Layer 4 of a small transformer language model trained on English Wikipedia (11 layers, counted from 0, width 96).
A neuron adds its activation times its output weights to the MLP's output. To switch it off is to set its activation to zero at one token and run the rest of the model.

Output weights of the MLP neurons that the questions are about. A number n stands for (n - 500) times 0.00062.
n15: 498 500 583 354 328 252 469 733 462 686 589 718 292 535 496 513 511 549 605 441 556 331 564 448 402 542 292 491 471 475 431 423 567 711 381 504 542 687 480 507 368 441 323 410 640 669 658 493 351 453 646 564 502 597 660 402 435 322 517 233 563 696 656 408 730 236 461 580 359 483 395 485 722 621 397 349 623 549 470 624 672 406 475 705 438 339 399 409 855 374 229 755 603 629 271 520
n22: 452 453 556 551 369 651 549 429 433 312 470 542 506 383 703 604 446 491 724 591 555 504 578 616 714 506 373 466 355 473 594 322 605 414 267 681 521 412 513 656 468 530 498 602 400 549 292 301 369 586 258 502 332 574 617 334 439 483 436 514 375 649 558 364 583 602 628 518 396 276 369 424 421 519 268 482 616 394 694 625 413 631 409 472 638 505 609 577 640 564 598 612 466 333 637 611
n88: 479 523 470 438 367 463 521 550 273 533 577 507 240 302 475 561 568 508 408 475 526 553 622 565 649 541 480 451 529 298 438 629 582 628 354 416 412 177 378 598 516 442 451 373 327 814 601 712 523 470 435 356 565 365 583 388 665 541 634 425 543 634 322 458 386 382 476 818 538 424 446 549 603 522 537 567 398 443 597 505 597 638 589 244 417 477 400 719 222 507 782 624 595 486 352 598
n91: 551 370 623 575 277 555 302 374 407 513 447 563 449 744 633 473 450 506 344 432 448 434 391 356 495 507 686 789 515 494 540 437 615 679 493 612 343 553 419 453 184 532 522 395 791 354 645 581 622 455 634 586 501 571 484 383 610 670 431 463 439 298 560 688 302 297 378 490 279 390 355 649 616 552 546 501 603 403 557 491 405 359 584 606 464 491 605 601 415 568 469 607 509 656 487 340
n110: 429 617 548 319 228 581 616 500 387 589 381 440 534 574 530 643 427 724 642 489 553 550 376 489 455 571 376 241 460 433 701 470 461 487 583 607 635 315 454 444 593 903 289 524 356 699 448 530 373 521 575 388 564 416 322 538 576 483 599 323 474 502 342 282 733 482 573 568 476 475 435 368 637 565 638 463 437 515 652 381 442 462 637 720 530 503 385 514 515 583 386 525 624 334 289 651
n113: 518 651 534 400 336 489 545 548 442 465 647 608 540 555 433 619 609 260 453 535 710 417 576 565 709 392 483 418 547 509 263 463 607 683 354 411 448 485 652 373 468 302 662 715 368 362 317 495 338 237 504 315 421 405 638 496 249 701 507 384 440 462 505 644 372 674 494 470 605 530 485 516 431 289 503 585 509 489 649 596 701 572 441 344 399 629 332 593 625 475 528 472 758 649 514 608
n115: 425 547 293 448 494 623 576 625 385 435 491 533 584 437 744 456 481 539 658 349 805 587 516 690 476 594 683 536 533 406 713 400 418 507 407 553 573 533 553 676 506 499 665 603 388 528 456 290 341 130 241 434 649 569 490 638 405 561 762 455 286 326 640 580 434 441 482 431 394 644 497 715 195 381 433 557 334 579 586 596 488 491 588 287 509 370 565 648 429 494 485 539 582 282 298 556
n131: 491 526 664 480 508 398 498 671 578 475 403 486 304 550 552 393 600 577 529 319 628 557 466 467 309 700 407 393 432 352 433 561 353 511 478 546 682 529 254 670 667 419 426 265 359 511 441 473 381 332 546 323 667 557 355 327 315 691 391 484 614 669 684 579 459 440 450 538 481 412 780 579 435 464 305 415 622 437 453 621 686 530 531 731 415 568 651 617 710 406 379 557 333 722 633 434
n169: 281 570 668 223 705 699 464 416 496 584 387 575 491 361 389 810 485 373 571 428 514 513 478 437 502 321 450 471 511 703 471 572 393 697 612 464 567 490 340 356 329 472 417 516 454 660 677 633 402 595 702 622 331 586 565 427 394 595 540 322 680 633 478 707 552 570 631 510 485 535 356 329 312 712 535 496 298 450 446 546 278 452 151 263 443 696 553 400 484 500 574 545 548 456 665 633
n185: 620 390 502 336 521 655 305 612 490 655 311 709 592 687 461 386 744 467 451 385 555 314 264 581 349 494 429 208 492 687 605 391 497 755 563 636 592 553 539 411 600 677 218 547 489 323 504 543 506 501 454 544 457 647 597 525 612 259 416 375 368 390 465 659 525 140 477 478 614 329 694 554 475 734 558 503 541 589 597 645 695 434 430 756 315 405 541 626 571 422 388 386 438 469 473 447
n190: 405 405 424 415 720 206 528 592 747 561 421 522 410 454 366 382 282 427 529 549 499 673 602 610 466 543 289 635 507 261 601 311 374 554 586 414 488 256 368 615 469 420 470 398 278 508 614 543 423 770 408 360 314 419 460 450 773 619 630 136 339 523 604 403 390 350 550 581 418 339 682 515 491 688 608 369 501 383 275 769 331 439 502 522 584 564 573 579 719 488 790 585 747 767 521 865
n207: 293 578 551 493 330 462 321 512 631 372 854 600 718 392 385 731 541 597 608 503 746 486 593 230 418 444 594 264 574 526 605 348 618 518 562 472 362 395 509 428 593 473 561 399 536 666 526 603 414 502 609 501 415 537 571 511 522 362 275 672 662 532 651 432 563 427 515 519 369 516 399 533 422 550 354 576 578 331 452 427 649 584 508 330 713 458 395 336 392 637 491 601 386 479 430 485
n221: 383 547 484 547 685 620 541 754 653 370 492 544 439 573 359 564 517 570 308 264 362 658 726 481 527 662 477 417 412 511 525 556 487 522 361 611 390 640 595 545 497 480 404 770 450 389 384 498 626 441 690 608 521 27 441 585 622 520 477 544 235 628 571 357 340 542 556 459 545 225 478 519 578 485 481 544 405 449 382 398 533 443 480 680 767 284 585 512 356 637 589 612 584 215 467 441
n222: 584 543 582 605 367 388 508 319 294 662 315 481 579 387 477 396 468 260 375 440 237 552 382 303 654 492 517 605 508 625 505 430 635 664 395 735 429 666 365 736 227 422 617 442 535 601 140 666 466 571 671 472 535 575 403 218 677 598 311 454 586 204 529 480 535 489 399 330 653 756 622 529 448 481 573 472 445 709 393 627 597 458 647 787 464 462 497 519 487 457 633 523 374 737 557 407
n237: 361 367 216 481 502 555 392 600 325 443 569 458 511 602 393 569 602 603 805 578 525 483 446 541 577 711 549 333 482 381 628 424 347 611 567 618 583 648 413 481 525 655 306 219 344 313 503 332 755 369 596 512 430 493 601 666 684 458 388 478 742 537 703 119 577 379 682 360 305 516 663 577 441 637 438 375 405 273 511 632 354 422 545 644 487 670 395 628 527 447 586 446 391 363 543 617
n241: 550 439 309 490 282 499 364 564 633 425 349 404 437 322 738 292 201 570 464 507 424 586 595 712 527 522 414 624 711 652 365 530 651 435 307 640 434 376 554 520 543 454 433 455 684 528 348 509 393 629 614 357 558 268 330 441 520 492 351 491 668 634 675 557 480 631 342 539 595 571 552 524 363 529 488 536 523 393 454 473 613 601 685 531 615 563 487 476 308 572 473 491 545 534 434 644

Each question names a token from some text and the token that comes next. It shows the activations a of the neurons there, in the order above. A number n stands for (n - 500) times 0.0073.

Then comes g, the gradient of the next token's log-probability with respect to the MLP's output, scaled to length 1. A neuron's effect is roughly proportional to its activation times (output weights . g). A number n stands for (n - 500) times 0.00078.

"i", then "ent"
a: 500 500 644 500 501 659 500 674 500 500 500 500 500 641 500 500
g: 524 634 421 710 286 379 330 646 454 379 506 449 491 429 447 641 262 237 426 689 557 476 647 598 351 528 522 623 394 575 191 696 603 455 458 500 611 639 677 473 498 292 495 649 523 410 473 520 528 83 445 518 562 378 437 515 518 453 643 460 530 651 556 276 477 611 356 760 469 712 580 301 555 269 607 437 511 414 598 697 518 441 406 549 465 505 735 503 662 700 692 408 328 426 371 616
Which two neurons, each switched off alone, lower its probability most, in order? n113, n88

"ed", then " G"
a: 593 505 637 510 500 500 500 500 500 500 500 772 625 500 610 500
g: 662 392 406 678 738 386 372 302 325 548 372 766 448 487 515 406 284 560 319 350 489 448 490 394 418 304 467 457 155 504 509 517 445 706 388 584 613 160 394 524 696 638 424 642 508 525 500 563 589 651 417 581 851 390 547 713 632 570 582 293 430 500 517 453 471 460 477 573 408 580 569 546 436 606 334 682 409 351 401 545 310 584 622 410 474 466 701 702 614 772 542 470 348 509 565 574
Which neuron, switched off, raises the next token's probability most? n207

"e", then "et"
a: 500 500 500 616 500 561 500 697 563 500 597 500 500 500 500 646
g: 314 724 275 611 388 614 490 625 555 474 565 475 534 561 548 796 336 343 717 534 426 433 568 409 280 510 540 295 324 474 385 691 676 512 265 440 356 395 558 649 830 458 549 288 652 420 608 504 414 489 271 590 292 577 479 391 501 567 398 583 675 431 455 525 587 594 573 566 577 470 481 481 446 628 443 660 591 175 408 360 497 270 349 544 680 258 539 457 584 551 621 731 641 425 592 612
Which neuron, switched off, lowers the next token's probability most? n241

" o", then "ld"
a: 500 500 500 650 500 535 500 529 500 500 534 500 500 500 500 500
g: 462 385 595 333 468 517 552 579 632 500 319 543 390 679 274 629 603 410 424 653 525 473 551 256 589 560 521 501 357 671 567 333 692 393 480 605 629 553 633 487 509 592 551 456 346 435 116 651 431 663 433 524 357 868 487 317 583 424 604 749 430 854 257 263 527 710 291 727 293 587 478 586 428 405 487 459 392 455 452 589 505 514 425 375 591 486 583 537 325 477 431 484 501 650 435 593
Which neuron, switched off, raises the next token's probability most? n91

" in", then "ter"
a: 500 500 500 522 500 664 500 500 572 500 500 500 500 500 500 501
g: 428 515 723 428 675 488 510 348 335 379 426 409 498 385 685 486 855 469 602 467 580 303 304 520 328 276 726 497 508 368 540 390 417 629 652 742 747 632 608 651 430 523 278 498 507 378 484 490 324 432 518 622 392 519 362 663 630 656 613 369 604 374 382 903 629 615 512 573 696 630 544 503 347 453 342 480 470 595 569 558 546 505 391 262 539 456 530 337 349 389 361 390 584 572 337 455
Which neuron, switched off, lowers the next token's probability most? n169

"ry", then "p"
a: 500 569 500 500 500 500 500 578 579 500 500 500 543 500 500 500
g: 460 432 624 389 375 442 554 570 605 616 370 615 471 137 500 726 630 645 327 191 491 467 483 462 555 702 587 525 533 596 655 586 288 431 621 455 376 370 347 420 592 688 381 468 324 536 686 513 619 388 586 306 429 499 556 414 481 552 380 407 602 581 413 254 754 607 498 558 565 605 506 484 704 519 468 350 483 592 594 762 509 651 634 689 269 198 189 552 358 522 671 491 571 422 492 447
Which neuron, switched off, raises the next token's probability most? n22

"ol", then "d"
a: 531 587 500 500 500 500 738 500 500 538 500 500 500 623 500 708
g: 688 327 629 473 401 454 654 474 299 481 261 559 405 537 663 377 438 460 358 648 523 510 504 622 436 479 459 410 422 493 584 785 793 688 778 509 231 554 689 495 420 396 585 625 464 452 578 510 330 325 359 356 625 321 626 331 346 613 604 549 380 605 436 647 479 509 395 390 539 520 206 565 207 412 607 745 417 484 586 582 482 587 453 547 330 525 512 707 706 613 587 470 405 363 333 700
Which neuron, switched off, lowers the next token's probability most? n115

"am", then "ur"
a: 500 500 500 500 500 500 500 620 500 500 500 500 671 500 500 500
g: 445 645 669 438 533 583 403 669 296 403 440 364 475 361 266 670 470 362 510 556 566 510 587 482 357 481 310 333 609 537 438 501 266 321 516 513 516 565 529 632 416 630 95 533 368 638 450 700 608 717 496 344 459 486 766 556 424 711 483 310 546 386 431 368 565 399 565 642 497 772 439 661 784 368 480 395 759 430 507 574 441 673 513 427 375 668 496 460 391 422 595 304 527 648 743 431
Which neuron, switched off, lowers the next token's probability most? n131

",", then " as"
a: 500 500 500 581 500 564 500 500 500 500 500 500 500 500 500 500
g: 445 645 518 648 441 556 592 749 589 370 494 305 579 548 496 327 546 544 658 640 469 636 805 506 546 561 536 435 525 528 684 418 428 478 241 571 623 397 473 428 493 701 565 424 402 399 326 444 447 465 432 546 422 682 532 439 498 465 299 619 578 977 338 562 589 542 447 168 492 392 544 578 622 619 708 379 335 703 447 423 481 398 310 435 251 399 562 392 207 471 461 651 638 504 296 524
Which neuron, switched off, raises the next token's probability most? n91

"e", then " B"
a: 680 500 500 500 500 500 500 610 500 531 500 500 500 500 500 536
g: 509 432 562 631 281 642 629 361 415 556 442 816 413 717 339 78 375 716 560 634 611 577 513 414 668 718 547 584 440 683 711 538 584 244 573 683 354 468 587 488 372 648 679 280 480 540 406 339 425 476 306 617 515 375 644 492 694 386 506 569 564 496 624 414 563 480 515 484 522 516 495 666 378 523 590 419 400 315 457 371 563 479 401 271 636 446 441 528 735 380 264 509 485 457 288 480
Which neuron, switched off, lowers the next token's probability most? n15

"a", then "i"
a: 601 768 500 500 500 500 500 500 500 500 500 500 673 500 581 500
g: 494 468 721 487 445 569 441 507 562 373 460 721 454 456 542 665 645 404 459 400 356 402 361 253 582 187 468 528 387 529 428 234 539 629 536 562 405 392 557 488 439 435 301 627 634 357 412 306 726 636 895 545 655 628 368 436 366 496 584 448 594 489 527 589 454 649 330 525 501 600 503 424 462 325 494 466 466 631 349 411 462 352 437 649 696 542 552 524 428 441 171 712 695 795 704 667
Which two neurons, each switched off alone, lower its probability most, in order? n15, n221

"n", then " and"
a: 500 500 500 500 551 517 685 500 500 500 500 500 500 500 788 596
g: 400 710 285 642 471 721 591 654 384 331 610 639 571 319 540 626 355 427 671 386 333 631 704 639 626 423 427 318 460 298 624 676 614 425 455 543 374 589 365 471 763 350 500 651 601 630 763 481 606 448 461 465 447 427 480 479 554 524 531 404 504 461 549 231 331 179 698 620 517 566 466 397 449 433 423 410 422 279 606 410 199 613 552 573 567 606 475 450 646 585 652 506 699 365 287 381
Which neuron, switched off, lowers the next token's probability most? n237

"s", then "u"
a: 617 500 500 589 500 500 500 500 500 670 500 500 500 809 500 500
g: 490 697 538 352 644 585 509 621 433 445 662 548 553 689 463 326 485 627 715 666 486 770 643 502 694 488 420 654 392 690 505 314 776 433 735 554 402 582 379 552 190 670 533 323 419 344 499 362 308 482 600 462 419 451 364 381 461 450 304 500 650 432 572 563 540 491 671 443 717 267 450 579 642 377 438 533 626 597 631 163 606 407 435 516 388 563 431 299 487 242 413 596 368 503 353 471
Which two neurons, each switched off alone, lower its probability most, in order? n222, n15

" pl", then "ay"
a: 500 500 500 500 613 500 500 500 723 500 500 502 500 500 500 500
g: 719 666 684 325 507 322 289 378 405 393 683 632 485 390 694 609 696 369 401 409 331 625 509 246 615 422 667 165 530 559 392 180 551 634 589 569 373 571 532 423 547 441 454 340 466 492 507 647 268 471 510 494 626 523 408 431 527 625 495 442 693 620 428 350 602 704 407 460 385 757 495 289 462 589 659 526 427 255 441 477 516 636 509 450 458 432 386 464 706 405 624 736 682 663 562 493
Which neuron, switched off, lowers the next token's probability most? n169

"on", then "-"
a: 500 500 500 500 500 500 520 500 500 573 618 500 627 500 500 500
g: 624 399 423 702 228 398 566 693 523 346 760 478 451 493 491 378 410 513 514 521 392 664 491 570 211 530 517 381 388 317 552 384 589 582 311 437 486 567 552 746 564 744 542 473 320 337 784 566 311 504 486 487 542 489 503 492 778 327 462 587 554 412 800 397 388 404 554 514 586 427 422 399 704 509 346 412 684 245 466 607 448 504 514 671 646 510 508 470 435 830 421 554 633 497 203 446
Which neuron, switched off, lowers the next token's probability most? n221

"ust", then ","
a: 500 814 500 500 796 500 500 634 646 500 500 500 904 500 612 614
g: 491 403 400 588 609 530 381 423 431 184 580 531 456 484 599 396 330 767 626 548 398 516 615 600 522 537 471 385 299 418 540 375 628 447 534 606 662 311 403 552 495 403 750 647 702 540 394 529 537 572 499 722 636 697 413 608 349 624 511 502 479 334 599 229 598 162 478 398 507 460 459 366 488 724 673 356 321 537 547 655 291 577 325 578 608 608 736 359 705 346 670 402 618 332 437 332
Which neuron, switched off, lowers the next token's probability most? n22

"r", then "on"
a: 523 500 530 679 800 500 564 500 519 500 500 500 500 662 500 615
g: 629 412 728 400 466 543 616 461 377 292 738 516 678 633 386 284 322 689 527 237 505 409 324 498 572 678 380 472 282 479 535 497 434 250 217 335 486 607 460 390 748 510 591 624 424 494 573 501 517 492 487 589 431 409 490 748 499 621 695 354 660 419 648 292 767 457 384 498 515 658 606 455 444 687 544 371 327 423 460 539 587 563 441 422 441 497 641 882 498 370 460 499 472 318 614 603
Which two neurons, each switched off alone, lower its probability most, in order? n110, n115

"ich", then " to"
a: 500 586 818 500 762 500 500 500 500 500 500 500 500 500 500 659
g: 454 509 461 288 716 395 577 469 661 526 255 436 524 470 574 551 378 347 707 419 399 472 514 405 464 702 592 368 657 464 588 372 523 686 655 518 408 628 512 202 828 572 387 432 486 531 396 466 553 345 420 475 508 544 360 561 542 342 334 615 557 473 325 561 360 421 622 569 559 541 688 216 257 764 521 385 566 749 486 383 435 313 762 385 721 655 610 517 553 711 338 396 463 509 679 406
Which neuron, switched off, raises the next token's probability most? n88

"us", then "e"
a: 500 568 708 500 500 500 707 500 500 500 500 500 500 597 500 500
g: 288 530 535 489 613 486 519 269 460 605 472 510 445 285 764 532 342 730 573 323 370 501 638 427 511 233 490 561 512 659 448 773 421 661 506 373 602 505 637 420 730 338 435 400 711 528 445 605 400 680 625 586 500 456 517 200 174 529 640 402 361 472 472 757 350 791 507 589 474 397 619 623 347 435 554 469 546 319 546 558 202 615 554 496 405 646 429 661 520 456 597 419 366 450 607 469
Which neuron, switched off, lowers the next token's probability most? n88

"est", then " g"
a: 500 730 500 500 500 500 909 500 561 500 500 500 500 664 772 500
g: 513 590 610 684 336 567 586 525 638 390 737 591 533 330 594 573 414 548 453 468 420 755 503 461 433 488 462 403 622 695 531 555 451 629 333 316 544 326 707 452 473 386 470 221 309 431 800 677 339 623 387 662 581 501 774 418 567 436 281 416 295 502 317 388 561 587 581 467 429 512 362 365 687 478 510 683 384 383 606 555 301 454 640 257 414 571 531 546 385 538 828 430 721 348 392 469
Which neuron, switched off, lowers the next token's probability most? n22

"u", then "al"
a: 500 500 607 731 500 500 500 500 555 500 500 598 500 539 719 527
g: 499 312 478 816 420 547 620 517 551 437 471 351 435 470 715 306 313 482 522 348 557 494 554 273 563 400 584 434 428 419 383 399 428 688 434 527 538 644 728 811 645 487 533 394 556 435 287 418 351 421 605 773 788 687 572 531 424 498 383 523 595 453 433 370 404 692 382 459 480 640 224 403 493 361 569 363 574 462 499 426 383 609 426 273 452 446 422 548 863 479 748 439 702 631 614 472
Which neuron, switched off, lowers the next token's probability most? n222

"at", then "s"
a: 707 615 500 500 557 500 500 500 500 500 533 500 774 500 500 560
g: 435 368 505 420 286 309 680 316 408 516 562 575 493 423 455 559 413 398 444 376 475 264 495 807 641 416 581 486 507 350 750 556 704 549 439 575 525 739 649 501 601 432 456 668 555 324 603 572 311 394 294 565 471 295 359 931 519 698 404 430 523 692 417 459 490 543 746 515 605 295 458 494 477 522 514 716 485 525 321 445 440 466 391 679 557 473 334 339 614 587 659 586 357 281 492 669
Which two neurons, each switched off alone, lower its probability most, in order? n221, n22

" D", then "ec"
a: 500 500 500 648 500 500 500 500 500 500 752 517 500 500 500 500
g: 265 505 188 648 360 549 555 746 597 493 627 448 335 653 571 445 488 660 516 530 514 680 309 449 498 548 527 485 191 286 782 591 421 141 409 395 434 481 658 661 536 427 579 474 328 519 542 538 611 523 526 422 431 466 552 279 419 624 447 550 580 684 633 479 891 340 482 546 375 308 625 507 461 681 370 500 577 432 857 540 536 440 387 477 453 536 492 495 489 464 371 390 377 683 561 550
Which neuron, switched off, lowers the next token's probability most? n190

" ", then "us"
a: 500 500 500 500 526 592 500 754 500 526 500 584 500 500 500 500
g: 481 441 472 550 338 328 422 567 540 748 507 326 504 163 549 438 380 466 617 490 691 401 685 342 602 461 471 349 364 573 672 540 346 473 507 716 457 626 667 424 411 719 465 543 543 394 505 642 399 778 655 584 417 401 635 118 531 563 398 98 581 643 540 498 505 517 429 315 486 499 468 398 574 386 453 466 753 562 418 417 467 587 639 692 729 591 604 279 363 507 584 490 600 638 388 437
Which neuron, switched off, lowers the next token's probability most? n207

"re", then " L"
a: 500 534 500 500 623 500 500 750 500 500 500 500 826 500 895 500
g: 626 370 587 551 433 580 593 683 595 548 295 480 496 762 519 407 518 727 328 424 614 586 585 725 476 642 444 487 362 403 515 576 462 384 608 611 677 433 360 421 462 633 562 425 414 515 498 708 326 475 109 625 628 417 675 523 897 451 523 396 484 446 356 312 464 317 685 550 479 327 524 683 564 489 554 550 411 237 449 596 363 680 361 503 525 384 561 420 521 732 358 519 469 193 340 441
Which two neurons, each switched off alone, lower its probability most, in order? n221, n237

" The", then "re"
a: 500 500 500 500 500 500 500 500 500 794 500 500 500 581 500 561
g: 402 642 747 291 656 583 452 557 404 500 456 412 489 647 738 597 464 238 606 524 496 418 233 250 414 453 539 375 655 457 409 372 478 679 513 330 581 555 398 405 517 688 474 611 466 515 400 393 523 305 650 552 442 305 627 742 453 435 561 521 472 416 532 762 470 455 421 524 608 863 696 456 643 639 293 508 168 637 558 482 411 500 390 538 549 620 462 403 482 431 273 341 617 763 595 431
Which neuron, switched off, lowers the next token's probability most? n185

"n", then "ation"
a: 500 500 500 500 500 500 603 500 500 500 500 500 500 739 809 500
g: 694 432 714 392 248 441 517 612 664 365 576 483 510 386 436 357 505 441 379 602 374 669 635 614 658 582 308 671 602 554 608 398 438 562 368 554 542 347 520 463 308 546 568 589 344 654 410 712 285 506 421 256 649 488 430 684 732 643 685 445 512 491 479 575 560 534 483 104 445 387 418 503 683 418 613 302 399 694 362 591 611 440 397 281 547 557 451 555 497 651 278 678 555 660 237 472
Which neuron, switched off, lowers the next token's probability most? n222

"it", then "ies"
a: 599 500 500 500 500 500 748 500 527 500 500 500 500 500 500 500
g: 357 500 499 620 504 581 613 539 404 866 541 583 634 505 515 425 216 564 444 517 235 585 438 473 491 315 523 347 823 329 608 483 344 502 401 510 621 329 597 462 442 446 368 531 472 465 439 735 567 295 487 538 659 301 755 635 401 617 430 478 438 639 713 786 575 498 357 535 462 238 438 568 486 360 488 434 535 555 462 631 333 723 566 606 486 719 518 523 433 416 233 383 598 357 682 317
Which neuron, switched off, lowers the next token's probability most? n115

"ol", then "l"
a: 500 500 500 575 500 685 500 500 500 727 500 500 500 977 500 693
g: 274 376 544 314 355 470 524 699 421 467 621 625 642 458 658 443 609 515 594 437 517 381 616 596 517 458 406 568 466 281 558 372 561 510 393 363 634 433 470 697 507 576 372 678 568 452 648 405 164 414 590 806 496 620 417 461 683 719 638 543 226 388 341 466 555 404 460 729 456 328 484 762 313 525 591 302 661 446 533 428 569 300 559 450 708 640 448 405 559 720 227 310 531 640 453 486
Which neuron, switched off, raises the next token's probability most? n222

" of", then " d"
a: 500 500 500 521 500 642 500 500 652 578 500 611 500 500 500 500
g: 443 474 648 523 564 329 617 520 497 462 661 445 370 733 298 469 460 506 607 529 506 470 298 586 512 732 428 481 663 421 426 291 562 496 543 385 733 560 448 374 493 380 498 479 397 460 316 310 490 569 519 412 215 638 437 347 434 659 443 454 591 571 279 394 665 378 802 753 673 628 630 387 660 599 721 514 544 461 430 733 556 612 542 229 490 307 551 234 535 569 496 185 691 621 445 506
Which neuron, switched off, lowers the next token's probability most? n113

"ong", then " "
a: 500 500 500 500 500 500 500 500 500 540 569 500 500 500 500 508
g: 560 636 305 774 588 413 625 679 693 707 467 621 426 403 478 213 354 418 591 341 410 679 504 727 408 445 670 641 433 486 568 485 805 309 591 494 421 459 553 501 523 621 697 575 491 266 569 293 451 473 311 635 502 474 688 369 673 379 456 693 344 352 708 395 462 297 616 414 549 474 351 398 657 449 684 566 422 318 605 515 519 516 295 395 516 549 528 346 587 566 548 533 439 203 359 503
Which neuron, switched off, lowers the next token's probability most? n190

" s", then "ound"
a: 578 500 500 533 500 500 500 500 500 500 500 500 500 500 500 500
g: 411 463 415 367 577 307 440 652 469 738 439 495 612 345 413 386 398 238 451 562 550 468 577 507 510 540 493 314 228 568 454 524 320 517 425 685 536 381 625 538 487 463 597 735 734 878 658 674 766 468 640 484 271 564 481 401 392 431 491 440 488 375 607 471 147 669 567 801 327 583 474 493 525 570 305 494 720 583 576 430 574 242 354 541 442 502 480 452 592 638 629 472 445 414 629 397
Which neuron, switched off, lowers the next token's probability most? n15

"on", then "se"
a: 500 500 733 650 500 733 500 500 500 550 710 500 548 500 534 500
g: 534 392 622 641 622 667 283 499 643 321 463 522 416 405 491 330 471 612 345 313 632 304 331 462 351 494 426 618 496 596 708 421 585 530 542 423 553 288 494 498 570 484 330 627 330 743 564 398 619 702 593 407 366 413 412 363 533 718 603 297 576 551 684 552 678 556 508 382 450 517 467 520 545 476 531 206 147 610 701 490 607 573 545 682 659 639 641 277 647 591 212 427 305 564 618 450
Which neuron, switched off, lowers the next token's probability most? n190

"i", then " were"
a: 500 684 683 550 500 500 500 505 500 500 500 500 636 500 500 604
g: 256 678 459 481 460 326 698 690 596 559 493 563 619 601 454 585 605 522 483 425 443 646 527 443 629 589 725 572 341 170 584 325 361 544 313 416 411 360 516 578 621 340 598 293 584 529 757 699 449 475 502 524 454 473 544 172 476 666 445 518 546 723 282 273 622 597 324 710 547 551 542 461 456 566 585 623 338 489 593 486 350 508 229 683 364 367 535 427 693 481 728 547 380 308 436 482
Which neuron, switched off, raises the next token's probability most? n241

" ", then "qu"
a: 500 500 500 631 500 582 500 740 500 562 500 606 500 500 500 500
g: 381 677 341 792 439 578 505 574 543 523 521 619 433 489 328 433 611 493 412 614 467 511 365 628 519 184 407 409 525 809 653 703 563 675 626 457 445 641 414 586 717 565 684 473 534 248 697 356 361 398 660 430 459 512 424 370 682 360 650 286 523 429 544 464 423 269 405 345 749 597 464 564 259 689 498 450 483 371 547 530 420 675 446 542 427 545 376 411 612 504 475 174 442 429 751 414
Which neuron, switched off, lowers the next token's probability most? n185

" h", then "ou"
a: 649 500 500 537 508 500 500 689 500 507 500 500 500 500 500 500
g: 315 408 653 432 366 402 556 590 593 698 357 495 461 688 260 436 322 587 552 579 722 550 476 289 541 472 353 522 233 278 355 550 415 589 512 416 691 522 596 330 417 355 568 519 576 365 694 520 432 426 112 570 429 485 510 609 694 395 607 363 522 379 523 715 482 564 475 638 330 777 638 677 669 476 486 500 556 531 500 577 756 451 408 196 430 424 533 655 643 379 517 687 376 505 569 655
Which two neurons, each switched off alone, lower its probability most, in order? n15, n131

"x", then " le"
a: 556 512 500 500 500 500 528 500 500 500 500 500 616 526 500 500
g: 466 539 412 625 418 779 595 473 527 466 651 499 490 451 287 434 303 442 473 447 461 612 404 685 508 555 650 435 666 541 576 829 483 582 499 645 538 473 452 692 385 411 591 524 471 675 760 391 600 558 570 575 610 225 571 449 696 412 466 359 346 633 250 434 391 670 724 391 689 526 302 576 293 665 461 600 549 352 670 456 430 446 265 449 495 467 653 376 386 533 506 210 535 370 179 361
Which neuron, switched off, raises the next token's probability most? n15

"il", then " T"
a: 531 505 589 527 500 500 522 500 500 586 500 500 639 500 500 671
g: 557 562 459 554 485 553 667 485 567 322 692 788 422 339 481 521 333 490 325 576 398 716 367 554 470 634 400 299 520 584 472 592 525 591 362 374 651 360 325 470 417 471 497 351 396 761 401 361 300 858 249 699 703 580 640 521 708 566 284 646 587 392 313 401 476 415 555 546 473 458 586 441 780 432 524 551 414 602 672 634 513 402 418 286 589 446 564 412 582 349 379 354 475 368 691 666
Which neuron, switched off, lowers the next token's probability most? n88

" Ch", then "in"
a: 500 500 500 656 531 500 500 500 500 545 523 566 500 542 500 500
g: 710 474 480 583 317 275 530 615 462 388 381 617 425 571 556 328 681 422 406 624 579 304 255 701 603 505 583 503 550 347 516 339 422 597 609 320 466 228 557 520 507 630 428 617 615 496 517 652 491 388 492 816 430 783 571 540 221 493 504 600 783 373 231 438 388 537 345 797 371 509 583 538 487 428 392 392 606 487 655 531 722 398 515 557 562 440 565 649 498 553 352 187 433 590 535 434
Which neuron, switched off, lowers the next token's probability most? n91

" h", then "im"
a: 648 500 500 500 510 500 500 712 500 500 500 500 500 500 500 500
g: 706 607 464 642 565 619 566 471 464 477 495 639 498 715 661 334 570 634 385 164 319 570 380 422 262 543 568 616 527 538 543 407 636 603 421 606 470 426 207 311 530 476 492 500 320 574 515 447 535 323 539 378 654 205 820 449 539 555 584 469 660 523 742 610 515 437 308 381 762 416 345 401 584 698 273 345 423 515 516 483 560 747 601 382 470 598 710 421 594 384 271 504 556 421 484 405
Which neuron, switched off, lowers the next token's probability most? n131